Layer 4 of a small transformer language model trained on English Wikipedia (8 layers, counted from 0, width 128).
A neuron's activation on a vector x is GELU(weights . x + bias), where the dot is the dot product.

Input weights of the MLP neurons that the questions are about. A number n stands for n times 0.0018.
n28 (bias -0.094): 47 55 -147 26 -117 247 0 -75 -125 -3 -139 -10 -159 113 -175 200 166 30 -338 -139 32 140 -67 168 -170 -143 11 17 102 -87 4 106 -135 -43 112 -14 165 -74 158 118 -21 128 -230 -22 102 46 -120 -56 113 45 117 -26 39 42 0 -105 -188 11 40 -22 20 -33 -116 89 35 -70 91 219 217 -56 -223 -43 72 -177 -69 -215 11 77 68 -66 -199 213 -56 -55 0 77 -7 97 78 -51 25 -73 288 3 -163 190 -206 248 -186 114 -7 48 -277 -11 -48 22 -114 32 54 -24 12 12 7 -60 118 180 -65 -82 60 88 50 158 121 -120 -80 0 -138 -18
n29 (bias -0.077): 19 -92 41 142 -212 8 106 14 393 -248 118 43 -84 140 20 121 -113 125 128 15 -150 -7 22 132 56 -14 82 -38 -67 -53 152 -64 27 41 -93 170 -95 350 -42 -26 -157 -89 216 -72 345 -87 -23 -4 -25 125 -75 71 -6 32 36 -295 61 11 -73 -287 -49 -159 -154 -50 -11 -29 43 -201 137 152 -106 -111 -275 94 118 -17 -176 -135 0 66 -148 37 103 -38 135 19 -93 -97 144 -3 83 -228 166 51 -73 -190 -86 100 -86 129 -22 54 -120 -26 103 86 -77 -17 -89 -32 -104 52 95 88 -85 160 153 179 66 84 -42 15 15 7 -265 -52 7 -30
n31 (bias 0.036): -49 -52 -3 -25 -98 57 -185 16 -186 -7 3 3 -70 122 -229 122 -28 86 104 45 -17 131 -95 -46 135 -113 -232 -48 -222 -111 -34 82 -302 -45 129 -157 -64 156 109 -10 -108 55 42 123 41 111 -32 360 115 73 -86 145 0 -128 -50 201 31 -153 -28 -108 4 -42 -165 63 -109 -84 -14 49 -3 97 -185 44 120 3 191 -55 -10 -155 24 -91 57 207 111 0 36 -91 10 -25 123 95 180 -186 -80 103 18 -129 -83 51 89 -76 40 114 68 -101 -112 -165 61 96 10 -91 -59 -6 49 -142 3 -77 158 57 -7 144 -66 -134 71 -233 -13 368 -70 109
n45 (bias -0.216): -82 81 -166 -265 -45 41 52 -130 -14 112 10 44 183 -54 -97 201 -82 -52 64 -61 90 193 177 -47 92 -181 170 -111 -23 181 -11 276 -37 138 -33 -14 166 17 -254 -49 -118 18 219 -65 -28 -169 -232 -77 -14 69 34 -26 -144 -41 28 40 -67 0 58 -122 92 -250 135 -58 153 -31 -71 104 -117 -133 -29 -120 -11 -28 -125 10 195 -55 -74 118 143 -77 46 -44 132 234 4 -249 146 0 75 -40 -31 -102 -29 -11 0 7 -7 0 181 -40 4 -96 83 71 96 -118 -204 -191 65 104 198 -55 -25 32 -32 -26 70 206 173 0 -227 7 -75 -231 -31 -49
n49 (bias 0.002): -9 -74 -50 -106 72 -62 9 -103 185 -69 179 -44 175 -70 -86 13 -9 29 145 -174 -12 -12 -101 -77 3 -72 13 -132 -59 -19 43 15 107 -19 110 -77 27 -25 -176 -118 -12 -114 -89 3 89 15 101 -65 -6 10 93 75 -149 -43 12 -56 175 -202 -26 -271 -119 25 260 -48 -49 162 -262 29 -144 140 -16 -151 56 -38 3 70 -31 110 -50 -71 63 18 86 -208 -32 124 31 103 -88 123 -25 -73 -69 8 -32 -26 260 0 -21 15 -54 32 256 -69 54 -44 105 73 -9 -62 23 -94 73 64 43 124 -22 153 -100 -156 191 16 -136 -61 -58 190 138 86
n77 (bias 0.069): 69 -27 266 158 -30 135 32 -203 -231 -70 64 -68 -109 29 -226 188 191 67 110 -43 79 36 -16 -35 -79 -74 122 -119 46 -167 248 476 -165 -251 50 64 39 -48 46 -242 -122 12 -230 350 99 71 -76 -268 58 6 -116 -106 190 65 -51 152 132 12 -257 -41 35 -163 -123 -8 167 -67 89 -4 194 34 -86 0 -38 45 -58 8 143 -249 113 4 168 144 -56 91 92 -185 16 -17 114 69 -57 333 -148 26 -17 -122 -72 -82 -155 -167 31 92 -50 29 -70 -81 166 -135 124 42 -17 125 -119 0 52 45 -117 -177 -96 -91 71 -95 -188 -48 -209 -112 62 64
n112 (bias -0.121): -117 160 153 -150 -83 -113 -245 326 65 7 -89 0 -157 23 166 186 26 -73 15 -22 125 -62 -77 -68 94 47 -94 17 135 -38 59 192 23 -60 -109 -70 -4 -107 69 -60 81 -241 -103 -95 -180 55 223 -23 -39 -3 -18 -134 79 -4 164 -56 95 129 -207 -27 -151 -27 4 100 -52 128 75 76 -7 168 49 -70 -35 -79 237 -165 85 -234 116 178 7 -44 -48 -62 19 46 346 -259 39 -228 -57 19 51 -173 42 78 -129 -110 -395 -18 131 -81 -109 -117 31 142 224 -257 78 -64 -31 43 88 99 126 23 60 -12 -124 11 108 -103 -18 15 69 72 -29 -74
n114 (bias -0.232): 28 61 9 57 -149 -72 130 56 -192 13 -41 155 267 -270 87 -209 -171 -51 -218 -57 59 206 -68 74 222 93 -410 -106 183 -189 91 0 58 74 -29 -86 67 140 -207 -27 81 55 33 9 235 -412 -77 -48 -355 161 167 39 90 293 -63 -91 4 288 -122 79 -40 -46 -14 70 -208 14 -29 75 108 163 -103 -62 261 -60 66 64 154 215 5 16 -110 154 -148 -231 86 -14 -14 -266 -151 -164 -143 271 9 33 38 -52 -101 173 137 136 62 5 -115 70 -262 -137 -176 -166 59 -235 44 -79 276 387 14 117 18 110 -310 -164 -76 211 -113 63 0 -88 35 -282
n176 (bias -0.050): 224 49 225 -380 43 -135 47 -87 287 25 128 -16 187 -199 -141 -135 149 17 11 -43 11 112 189 -78 138 -79 -89 92 49 167 -114 127 -340 -130 -196 -176 29 -4 -68 85 18 -132 30 -23 25 -267 35 -8 -117 12 14 19 -23 -24 -32 28 -53 -22 -8 -7 -4 108 29 -71 66 -312 -105 -98 101 -123 158 -120 -70 7 -32 14 22 -119 -85 19 48 88 14 201 77 128 51 -4 125 -56 -112 83 132 -281 -156 211 -170 -54 -64 25 -82 -103 -42 26 34 140 -90 37 -151 0 -28 106 320 -43 264 181 41 -27 131 26 -29 -64 194 145 61 -111 14 62
n262 (bias -0.280): -117 18 35 -159 -134 -28 -15 99 55 160 -19 75 -208 -47 20 -160 -43 64 -183 -35 121 8 -129 51 0 34 -128 21 117 70 -256 209 -20 -70 -160 -92 -215 0 202 127 -234 100 90 -150 53 87 -121 -40 -77 -63 141 -53 -6 -152 101 207 -7 -55 -130 8 -168 -129 132 -63 57 -19 -207 -138 -66 141 137 250 -77 0 133 -7 133 -72 227 58 -71 -65 253 -4 -52 322 81 -251 -65 -100 -54 196 -82 80 235 -60 286 18 167 -277 -45 -36 4 101 12 15 -191 129 -58 59 24 47 145 299 54 -32 -108 -197 -44 -158 20 197 -183 8 21 -74 160 -84
n326 (bias -0.173): -82 -232 -35 0 77 -254 72 -48 -36 156 80 123 0 4 94 -102 199 -57 12 -226 57 -26 -53 111 245 -262 132 -32 4 195 4 -151 -218 268 -56 46 64 -137 -36 -181 -147 65 161 79 -57 19 -73 -40 74 57 -56 244 -48 123 -117 106 87 66 400 51 -135 0 368 89 -61 -228 -4 67 91 -121 -145 -13 12 43 -133 4 -38 49 42 -82 -93 -57 135 0 172 122 -89 -88 356 239 0 110 -108 -10 4 173 137 11 48 -7 -206 -223 105 -59 12 -58 -101 112 -161 7 45 -110 31 167 65 24 23 -4 -60 -217 37 -83 -195 -49 -61 33 -86 107
n336 (bias -0.058): -45 -14 162 178 -31 -139 36 63 -19 -46 11 79 -32 -7 -70 -15 -7 387 168 -21 -145 69 33 99 -113 29 -137 14 -32 -52 -223 -14 170 -56 -127 -26 -4 109 80 251 18 -26 -172 23 73 -4 208 -11 11 23 28 66 84 -67 183 -139 10 49 163 -75 -56 41 -156 198 124 -58 8 87 10 69 -105 170 -299 -60 145 59 -182 -242 -173 16 -65 -4 -27 -213 -199 -259 -4 -313 -83 3 -93 -19 264 270 232 -35 100 -68 50 35 11 -183 -123 -75 49 18 141 47 37 18 -68 121 -60 -51 -117 -79 100 -123 253 -23 -81 -11 179 -72 -48 -16 -32 -198
n348 (bias -0.250): -185 -34 -93 -129 -53 -165 49 88 88 369 4 67 50 109 -53 265 58 53 -4 -91 60 175 151 96 77 -69 112 40 48 -43 -242 191 37 76 -205 -224 -21 11 -143 -72 -49 -142 51 -245 -225 -70 56 78 -134 -76 3 309 -17 118 -94 -24 -71 40 125 -36 -113 131 77 69 39 134 -41 58 -74 7 55 6 -98 -87 -31 44 237 179 114 19 -56 -163 139 -26 119 22 282 -137 -3 19 18 84 -24 -318 -26 26 -75 7 -10 72 -35 59 -250 -7 -40 -68 3 -100 125 -75 22 85 285 -144 -167 40 7 67 108 37 75 -33 -78 56 -60 -161 -117 25

Each question shows a token from some text and the vector x that enters the MLP there. A number n stands for n times 0.013.

" ": 86 -144 -42 10 -47 202 59 8 29 -22 -69 -59 -106 -51 48 52 7 -99 -90 289 83 -35 -45 112 -115 -19 30 -57 -127 -68 -104 -42 104 101 -8 -108 43 -129 123 -71 -14 97 3 33 -61 58 -4 -5 88 51 73 -50 177 166 90 76 -146 -4 79 0 40 69 -80 -49 65 -82 -24 24 -33 -3 -26 -184 -10 -30 -104 -12 -9 25 81 65 -79 -58 86 -70 109 -3 -18 -61 0 47 51 7 -87 -48 -137 -24 -128 -25 17 139 -87 -27 108 -11 -83 14 -64 100 -23 52 -51 -131 -2 20 39 59 45 21 15 56 -14 -23 -12 -18 366 -11 -69 76
The two highest activations, in order: n28, n326

" |": 83 -12 43 40 -23 16 173 -50 -67 26 -56 -207 72 -33 -84 -51 39 -183 -114 218 61 -19 100 79 -73 61 36 -112 -177 -49 -91 -62 152 63 -165 153 6 5 -75 -114 -98 10 -56 -3 -25 -43 69 -105 -86 25 -2 -72 197 -8 53 80 28 68 99 74 16 25 45 5 158 28 63 120 -56 85 -26 -178 -97 -37 -54 -72 -20 46 66 94 -22 -27 198 -6 -25 32 14 -86 -78 128 11 78 -6 -169 -2 -28 -76 -8 25 131 51 17 59 -95 37 94 19 20 -103 49 -33 -79 -147 -95 -114 -1 -63 -11 -43 57 -26 69 -157 -30 78 151 -53 17
The two highest activations, in order: n45, n348

" where": 71 43 -19 -114 -3 127 123 31 42 -36 1 -157 -49 -51 -94 -35 -8 -19 -15 222 0 43 -16 37 -21 17 40 -182 -51 -80 -15 -7 -61 -17 22 79 -18 -138 -66 78 -67 171 -47 49 57 86 134 4 -117 100 78 -18 147 122 40 59 137 -62 127 22 0 -52 -24 -91 100 -27 1 -29 -31 120 -135 -201 -62 -64 -135 49 38 -12 59 83 -10 35 9 -48 7 2 -27 -25 -109 6 -33 -30 -79 -154 -35 -89 -39 -99 -35 -75 109 -46 82 -57 160 176 79 4 -160 128 -41 -130 -23 -72 -79 49 27 60 85 7 11 117 70 -32 228 -130 -95 117
The three highest activations, in order: n45, n176, n77

" comp": 166 99 -50 -21 -75 144 54 93 -172 -16 -45 -20 25 19 63 -138 -109 -40 -143 256 -3 -86 -101 13 -106 125 -27 -106 -174 -184 1 -130 49 -51 168 7 63 69 -24 75 -16 101 -67 62 54 -61 73 -67 86 -10 21 47 198 36 -49 -21 -15 -33 26 244 -81 104 51 -37 -12 -46 162 60 43 32 -41 -208 63 22 -44 -20 -12 -55 45 81 -72 -77 101 -163 -87 15 -20 72 -149 -18 -71 137 -74 -177 -27 -45 -94 -55 23 101 56 -111 85 -58 -30 67 11 -66 -27 88 5 -116 -153 -32 -70 114 182 88 -118 67 141 78 -87 -71 292 -87 -36 -7
Which of these neurons fires most? n114

" and": 47 142 83 -38 9 137 17 -51 34 -95 -1 -130 128 15 -38 -120 27 -7 -33 254 -38 55 78 60 -101 9 0 -104 -59 -55 -193 -34 43 -69 -37 -22 -92 -124 -116 25 -64 25 -28 52 -39 68 187 -62 -113 -8 34 -151 193 -44 17 66 -61 27 -5 23 -83 90 4 33 97 -18 134 61 -19 91 33 -191 -99 76 52 -126 -128 -88 51 90 -25 -28 167 61 -43 68 -37 -54 67 29 -41 68 -43 -252 9 -70 -241 -4 -49 91 117 -71 115 -113 2 32 8 4 -166 85 -12 -96 81 25 -48 -20 58 118 89 105 137 -80 -102 18 306 -46 -151 40
The two highest activations, in order: n176, n112

"ow": 117 -25 -28 80 -23 56 -11 143 58 -112 49 28 32 -9 39 -123 8 -31 -18 394 14 -122 -33 80 -8 77 70 -112 -80 36 -16 -18 52 -66 -48 56 -96 -244 128 -2 -21 71 -123 96 123 141 -76 -52 11 41 34 -132 169 -27 53 91 67 0 -106 -17 3 38 77 -33 -90 -100 -84 29 -14 -167 34 -177 58 -104 -53 37 -46 -73 -52 64 -8 -83 75 219 -40 14 -166 -191 61 -29 -69 -18 -34 -85 -96 -25 30 -72 50 -25 41 -13 120 5 -60 47 24 91 -101 37 -42 -125 -37 12 -137 -18 41 48 206 104 -138 117 73 -2 45 88 -78 130
Which of these neurons fires most? n176

" film": -43 41 44 -61 13 -30 -3 85 -93 19 2 -202 4 170 124 -1 41 -104 -98 314 -73 -209 73 77 25 22 -58 -68 -162 -57 -82 39 -77 -34 116 -61 82 -129 14 54 -61 13 -148 81 -35 -15 -2 32 -42 43 70 -83 176 123 15 13 -54 -27 8 65 -83 127 28 23 -73 96 72 44 -3 62 -69 -205 15 -99 -137 19 38 -39 140 -38 4 7 96 -86 -9 -23 42 104 -105 -65 1 64 23 -33 87 -87 -111 23 46 4 80 7 110 -123 -54 114 56 87 -153 71 -34 -80 -151 -15 21 113 -175 162 175 27 -25 -11 7 -85 192 48 -179 4
The three highest activations, in order: n28, n112, n31

"7": -26 91 27 192 -24 3 66 -28 -74 -2 -30 85 -136 135 -66 -72 -60 2 -148 147 36 -118 -68 24 -43 -25 56 -38 -221 -15 6 13 -14 -20 -85 22 -80 -296 58 -104 -46 72 -52 88 -70 97 51 -2 52 59 -19 107 171 -11 92 47 145 -24 0 96 -18 12 -17 -29 -18 -30 -22 -40 25 142 -204 -188 10 85 -72 116 -108 8 -65 44 -45 -71 95 29 -28 -9 -45 -70 52 17 -7 95 -30 -47 85 66 -32 17 64 -55 -15 -55 -26 -8 51 83 51 144 -130 137 -54 -101 -168 -13 -157 -34 -9 -18 -37 -41 71 50 -79 -9 309 36 -53 82
Which of these neurons fires most? n326